Layer 3 of a small transformer language model trained on English Wikipedia (20 layers, counted from 0, width 128).
A neuron's activation on a vector x is SiLU(gate . x) times (in . x), where the dot is the dot product.

Input weights of the MLP neurons that the questions are about. A number n stands for n times 0.0067.
n148 gate: -12 0 1 2 12 -35 8 -16 12 -49 -32 42 17 12 15 -22 3 -47 -5 15 20 14 9 17 5 -3 -12 -5 -2 26 16 -20 23 11 13 -26 -11 28 17 28 -6 -55 -25 -9 6 -8 -33 30 -54 22 -16 1 -1 13 -23 -53 2 5 -28 -30 16 37 -27 5 -15 -5 -29 3 8 47 -30 -3 -6 22 26 -16 -40 5 -15 8 11 8 -14 9 -6 15 -65 31 -33 3 -36 -8 19 39 -12 13 46 9 20 14 8 19 -21 -3 1 -25 -5 -3 -44 19 1 13 30 15 -8 7 4 -33 -15 15 -2 13 17 23 17 18 1 -13
n190 gate: 27 -3 -14 -21 4 40 0 -38 7 9 31 1 30 14 31 15 8 -10 -27 1 -19 9 13 -7 27 -37 -3 7 20 31 20 -17 10 -19 8 12 -19 -13 83 -19 10 11 8 -13 3 -41 -27 -35 -28 0 -13 32 31 -18 38 -44 48 21 -19 -11 30 5 -4 21 3 -22 18 -28 -12 -2 -17 18 -49 -17 -10 -1 -33 41 -19 4 18 -2 -27 -13 -12 -24 10 -20 -25 -11 31 18 21 4 3 -27 11 -1 -2 40 16 17 -20 -29 -59 -1 -5 -13 -6 -38 -1 -5 21 -12 8 -30 15 -17 -27 10 18 -6 38 -20 6 -53 42 -35
n401 gate: 23 -15 12 -38 26 11 -30 0 -24 35 -7 -16 23 33 27 18 18 -12 -3 -14 -32 11 -21 -25 -3 5 4 5 3 19 -6 -13 -6 36 17 4 -78 -18 3 -21 -8 -5 20 -20 -11 -15 -20 10 11 4 16 13 5 28 -15 -6 -5 28 -21 -13 -28 7 11 -17 11 -45 3 -23 -18 22 2 20 -55 -12 18 0 -26 2 14 -1 35 -35 20 8 -15 2 6 8 5 -9 -2 -21 -4 -2 0 11 2 54 -13 -2 1 37 -2 19 -4 -4 7 7 -2 26 -1 -8 3 4 1 24 -37 22 -34 22 -31 -38 -8 -19 15 -5 63 -51
n447 gate: 2 38 2 -21 -16 -9 -13 3 -21 -13 -16 6 10 19 -14 -11 19 -5 28 -5 3 38 -24 -13 -21 -7 4 7 35 13 4 9 7 -15 23 -35 44 -7 -27 -17 14 1 -11 -11 21 0 -9 27 -11 21 23 12 -6 -9 -22 -23 -39 1 3 -10 18 -13 -5 30 4 -8 -8 -19 -24 30 15 -3 23 27 20 9 6 -28 18 -20 6 -16 20 16 -5 -24 2 5 -3 -2 -33 -16 -24 -2 16 -35 -3 -11 -24 16 -17 -15 11 8 8 18 5 5 18 3 -11 -31 9 -37 25 8 16 9 13 -22 11 24 7 -3 -40 50 -14 69
n148 in: 8 -8 16 3 19 5 12 26 -12 -44 -10 35 -6 1 -4 24 15 15 -26 26 -16 29 -31 -19 12 5 57 -24 15 -1 54 -1 -29 -16 -13 -21 -11 0 8 -10 -23 -13 10 -44 6 -21 17 -7 -35 6 15 33 28 12 13 22 1 -9 46 21 8 -16 0 -22 20 -8 -5 4 10 -15 -1 8 32 18 -22 4 -8 19 -26 13 25 -13 -33 -41 26 4 15 -14 4 41 23 17 -17 -22 -15 -18 -33 -6 50 -22 9 -1 9 10 -33 26 1 -20 6 11 59 -26 -6 -6 28 22 -38 -18 -18 4 18 34 -14 -20 30 21 -1 2
n190 in: -26 -20 -16 40 -11 -6 21 -23 23 -4 -10 -19 1 33 36 -10 26 17 8 10 18 8 -49 -5 20 -19 42 15 -44 -41 -13 -20 -3 29 -24 -56 31 34 16 10 18 -36 24 -34 2 14 -19 31 19 21 15 -12 27 -22 24 5 -11 9 -16 6 -9 38 44 -38 -17 15 -15 -17 5 10 9 -3 17 -25 15 -31 26 -25 24 -22 18 -15 -14 42 16 12 29 13 53 -26 -23 9 8 -32 31 4 17 -6 22 7 12 1 -37 1 4 -7 -5 19 18 26 -95 -19 -1 6 15 -12 26 -14 37 4 47 -45 22 -15 48 21 1 4
n401 in: -17 6 45 -25 -3 -35 -24 -16 10 13 -10 28 -12 23 3 6 -35 13 -36 -9 8 6 17 22 9 11 -42 6 3 9 -4 -24 15 1 11 -1 1 9 45 29 45 -21 32 -1 -57 -17 -15 -1 -45 20 -14 -3 0 -6 -17 -7 -34 -37 2 -6 -20 25 9 -31 -15 -15 11 25 14 34 53 5 34 14 -25 1 9 -8 20 4 3 10 -14 -22 21 22 1 -23 -2 -14 -17 -27 4 -31 -26 -54 -3 22 4 -21 11 3 -5 8 -11 26 4 25 -15 -20 -26 -18 4 41 -11 -25 31 45 -15 -2 -23 5 -15 -13 -6 8 12 -13
n447 in: -9 -12 3 5 -16 -6 2 -18 14 31 9 27 -4 -13 46 17 -2 5 10 -27 -29 22 11 -8 -44 -33 10 -3 33 -10 -35 -15 19 3 24 -8 5 8 -11 -23 -66 -2 -6 16 42 -7 24 18 -22 11 11 14 42 36 32 -9 18 36 -9 18 -15 30 2 0 5 5 -29 -25 -11 22 29 -25 -4 7 -5 44 3 3 6 13 -5 -4 -22 -16 0 -48 -2 9 25 -20 12 35 -15 29 15 -22 -20 29 -12 -12 27 -13 0 -9 -20 -1 -7 -37 17 2 6 8 -20 35 -6 9 27 10 2 -27 28 12 -6 1 -5 24 18 6

Each question shows a token from some text and the vector x that enters the MLP there. A number n stands for n times 0.061.

"8": -9 9 5 -40 -2 -1 16 -2 23 0 -10 -1 12 -5 -25 -1 9 6 -13 16 -3 -11 15 16 -31 -18 -17 7 -53 -27 -18 -19 -43 8 -28 1 6 7 -18 21 7 6 4 -3 3 24 6 -3 20 0 9 -9 -22 -10 -34 -14 -25 20 4 -3 4 -7 -13 -27 -15 -20 -6 18 24 -23 7 -27 32 21 10 -12 28 25 -25 22 -31 -14 -13 -3 8 -7 7 2 -6 14 17 -7 -32 39 15 -6 -13 -11 -1 -16 -24 6 12 -16 -9 -3 14 20 -17 14 -6 -4 -3 21 9 25 -14 21 -24 23 -12 -9 -14 -6 34 -16 -7 20
The most active neuron and its activation: n447, at about 0.66

" on": -3 -5 19 -19 27 0 -5 -25 12 -13 13 -5 -11 -4 -21 29 17 7 3 -6 37 -11 -14 20 -7 -9 18 -2 -15 -7 -2 15 -24 2 -10 2 -27 -9 -29 13 21 16 8 42 14 4 -9 4 -15 -19 2 -11 -11 -25 -13 20 5 10 31 -2 19 11 -4 2 -3 -21 4 2 11 -2 27 -18 8 26 1 12 -4 -2 -9 -12 -8 0 -31 26 2 -3 -6 0 20 -6 5 7 -24 -18 9 -24 -29 31 -3 -9 -35 -9 -14 -10 36 11 22 2 -18 -35 -5 23 -12 -3 4 -27 15 13 3 23 4 6 2 13 -6 -38 -4 -11
Which three neurons fire most, strongest first? n447, n190, n148

" f": -20 -22 3 -9 -14 -6 6 15 1 4 -7 13 1 2 -6 3 3 24 -33 -38 -25 -6 34 9 20 -6 -9 -4 5 -2 -8 -23 -23 19 2 1 4 -3 -11 16 -12 33 9 -7 25 28 -16 -4 11 -16 -6 18 6 14 -5 8 -26 -10 -7 14 0 -45 -3 -5 -16 9 -16 -6 1 8 16 -44 13 -5 -14 5 12 12 -2 1 -48 -2 -15 28 12 17 -2 24 10 6 31 3 -9 -10 1 1 4 14 -3 -25 -44 -1 8 -12 50 42 -19 -35 -10 -11 3 5 -2 -4 -27 27 5 0 11 7 6 6 -4 4 26 18 15 17
The most active neuron and its activation: n190, at about 0.04

",": 7 -32 -4 16 -15 1 14 32 10 5 1 -1 5 11 -5 4 -4 -1 -8 -11 -13 -15 8 14 -12 -1 -19 -9 10 -7 -15 12 -40 10 19 -11 -17 -1 -10 21 -7 14 12 10 10 -15 -21 13 6 -33 -24 4 3 -10 -14 -2 -11 -9 1 2 19 3 3 4 -5 -3 21 4 53 3 -22 11 -8 4 2 -3 5 0 31 -3 -2 20 -25 0 -9 -31 3 -14 10 -22 27 22 -21 -9 13 5 -18 -4 19 5 -7 -25 20 -26 2 -20 1 24 -7 -1 -1 34 4 7 -4 2 15 1 18 12 15 15 -21 24 5 -17 16 12
Which three neurons fire most, strongest first? n148, n401, n190

"as": 14 17 -4 -9 -12 -21 16 4 2 -5 30 -9 -13 -8 -17 16 6 -1 -2 -2 -18 -12 -17 -8 8 -15 -26 19 -10 -29 10 38 -18 21 1 23 15 -18 25 29 -11 2 33 -8 33 18 -27 25 -7 -26 -9 -22 6 17 11 27 13 0 18 18 -25 -6 6 29 14 16 5 7 32 -30 14 7 -32 44 8 3 1 -13 -5 14 16 -8 -1 -4 14 15 -17 -6 20 20 0 40 13 -7 -10 6 -13 -40 -5 4 16 3 -11 17 28 2 -5 12 26 -12 -9 -16 17 -4 15 18 -23 12 4 2 22 -18 -27 -39 -13 -9 2 20
The neuron with the highest activation: n401

"9": 1 8 2 -41 1 11 -1 1 13 -4 4 3 16 3 -22 8 18 -6 -23 30 16 -17 13 15 -17 6 -18 9 -42 -16 -18 -16 -58 11 -6 13 -9 6 -17 45 1 -10 2 3 7 18 -6 0 12 -5 7 3 -16 -7 14 5 -13 10 12 -4 8 -7 -4 -19 -16 -18 5 12 53 -14 12 -26 14 9 9 -9 19 19 -25 22 -26 -17 -6 -14 7 -7 0 2 -8 12 13 3 -35 47 8 -5 -14 -20 5 -15 -17 -3 30 -8 -23 2 26 10 -15 14 7 3 -1 21 -1 3 -3 34 -3 34 8 -12 -18 -9 35 -18 -24 21
The most active neuron and its activation: n447, at about 0.32

"\"": -23 9 -5 -10 -46 -10 14 -3 -5 2 -14 -22 16 -9 1 13 3 -26 -9 11 -17 9 -11 -3 6 30 6 -6 -12 0 -10 10 -35 6 3 15 -9 -47 -24 -23 -17 -11 22 -9 -33 6 -19 23 16 -30 -13 3 8 -15 0 6 21 -25 -7 4 12 31 3 6 20 -2 -2 2 -9 -9 -19 -9 -5 33 3 -9 -6 29 39 1 -23 -8 -10 8 14 21 -2 28 -13 10 29 7 -17 13 2 1 -32 -12 -2 -11 -28 20 -1 -19 -14 16 36 -21 -10 6 -23 17 29 -3 -31 -30 2 -18 1 -3 5 27 -42 -12 -7 2 29 -28
The neuron with the highest activation: n447

"ug": -18 15 -16 -12 -1 -17 18 -5 24 -1 15 -1 5 -44 12 23 -31 3 -7 -33 8 10 6 11 3 -17 3 -19 8 -54 25 -17 -15 -9 2 13 -20 -15 -3 -6 -16 7 -25 9 19 28 -18 35 7 -12 -16 -37 18 -20 -2 -2 -10 19 23 6 8 -4 -10 33 -5 4 9 -6 10 12 -16 19 -13 15 16 3 -7 17 -14 -2 27 3 9 -11 18 -1 -10 18 -7 -15 -4 30 3 -20 -11 29 4 -30 15 -29 0 0 -18 16 -2 -10 1 -24 8 -2 3 -16 7 0 28 9 12 -12 -6 8 28 9 -5 4 23 -13 14 -20
The most active neuron and its activation: n148, at about 1.5

" \"": 7 -6 -19 14 -13 7 4 -2 14 24 12 -20 2 2 -14 -8 -12 13 -5 2 -14 -13 -38 -8 -4 -2 3 -4 -13 -23 -10 23 -13 -17 6 24 -1 -53 -9 -4 -24 1 0 4 15 -7 -14 25 15 -4 1 10 -1 -3 9 1 -6 15 25 44 8 -1 8 -11 -8 -33 29 -5 14 4 12 -2 20 54 18 12 19 24 41 14 -15 10 -24 -11 11 18 33 -11 2 12 -4 -3 -49 4 -19 -31 8 -1 1 -14 -49 -11 -1 -6 25 6 28 -29 -10 24 -7 44 17 -15 -29 12 -9 -11 -2 -3 10 -1 1 -3 1 17 10 -26
The neuron with the highest activation: n190

".": -10 -21 -21 -24 -25 -4 16 4 15 -1 -16 -3 25 -8 7 5 13 -7 5 8 20 9 36 17 -6 -22 10 -17 4 -11 -4 6 9 30 14 8 18 8 1 2 -15 1 0 27 -5 32 -16 20 8 -16 -7 9 -21 11 17 22 15 -1 10 -10 -8 7 8 0 -3 13 2 0 42 -11 8 0 -1 1 7 21 -16 -15 41 -24 -1 13 2 29 9 -8 17 -7 13 1 8 27 -14 18 7 -1 -12 -1 -6 -2 -11 8 40 -4 -4 -3 -5 0 -31 -2 0 36 39 -1 -39 4 10 5 6 21 24 9 -29 -17 13 -4 23 -9
The two highest activations, in order: n401, n148

"ong": 9 -1 16 2 -22 32 -2 -12 13 20 -2 -35 15 -23 -4 -8 -1 -16 -13 11 23 -14 4 14 14 21 9 -6 2 -17 5 -8 -9 42 -2 16 22 -6 -1 -3 -17 26 -16 31 15 -17 6 -1 8 -21 -13 -26 -22 -16 20 12 3 -4 9 13 6 13 9 16 10 -3 13 6 23 22 -3 1 3 30 -27 -19 -7 23 -17 24 -16 3 45 2 -4 23 20 -9 2 -27 -10 15 -6 -26 2 8 10 20 -5 -35 -12 -1 -33 21 -10 -23 7 -4 12 3 -6 -32 2 18 -20 3 -14 -23 3 6 16 -17 -3 2 -7 16 29 1
Which three neurons fire most, strongest first? n148, n447, n401

"ered": 3 -21 -13 3 18 16 -1 -15 0 -16 -3 14 -12 3 23 39 20 20 -30 -9 -20 1 2 25 -15 1 -15 22 -16 8 -1 -11 -27 3 13 25 17 -6 -9 -24 -31 -8 13 -2 -1 6 -16 10 -26 -39 10 -20 2 -28 -12 19 1 24 10 -7 2 -10 1 17 10 -9 18 31 14 -11 -22 -30 -19 5 -17 20 -5 10 -7 -6 18 6 21 32 -2 -17 15 24 -13 22 -26 1 -29 1 -12 -1 -14 0 7 -11 -18 -5 4 -16 11 0 5 12 -27 14 11 -3 -12 -31 -20 -13 -22 11 22 -26 -9 -15 -16 8 -7 -5 -5 0
The most active neuron and its activation: n190, at about 0.65

" r": -6 0 0 -28 12 -5 3 -6 1 -36 -3 -18 -12 -7 9 -31 -16 0 5 -13 5 -1 18 -3 15 23 -15 -15 -27 -11 -11 -11 -41 13 23 18 -22 21 1 -5 3 -10 12 -7 14 29 -23 12 0 -22 -12 -8 -25 17 5 23 -43 -26 -23 -6 -8 14 13 17 -22 -9 7 11 24 3 12 -24 -21 15 -1 -15 -5 13 -2 -4 7 7 2 5 2 9 17 2 -13 -20 10 13 -17 -28 -18 -5 -19 8 -10 -18 -44 -13 -3 11 31 14 -11 -33 -16 16 36 -7 18 10 -14 -5 12 25 5 13 -6 22 19 -6 37 35 -19 2
The most active neuron and its activation: n447, at about 0.56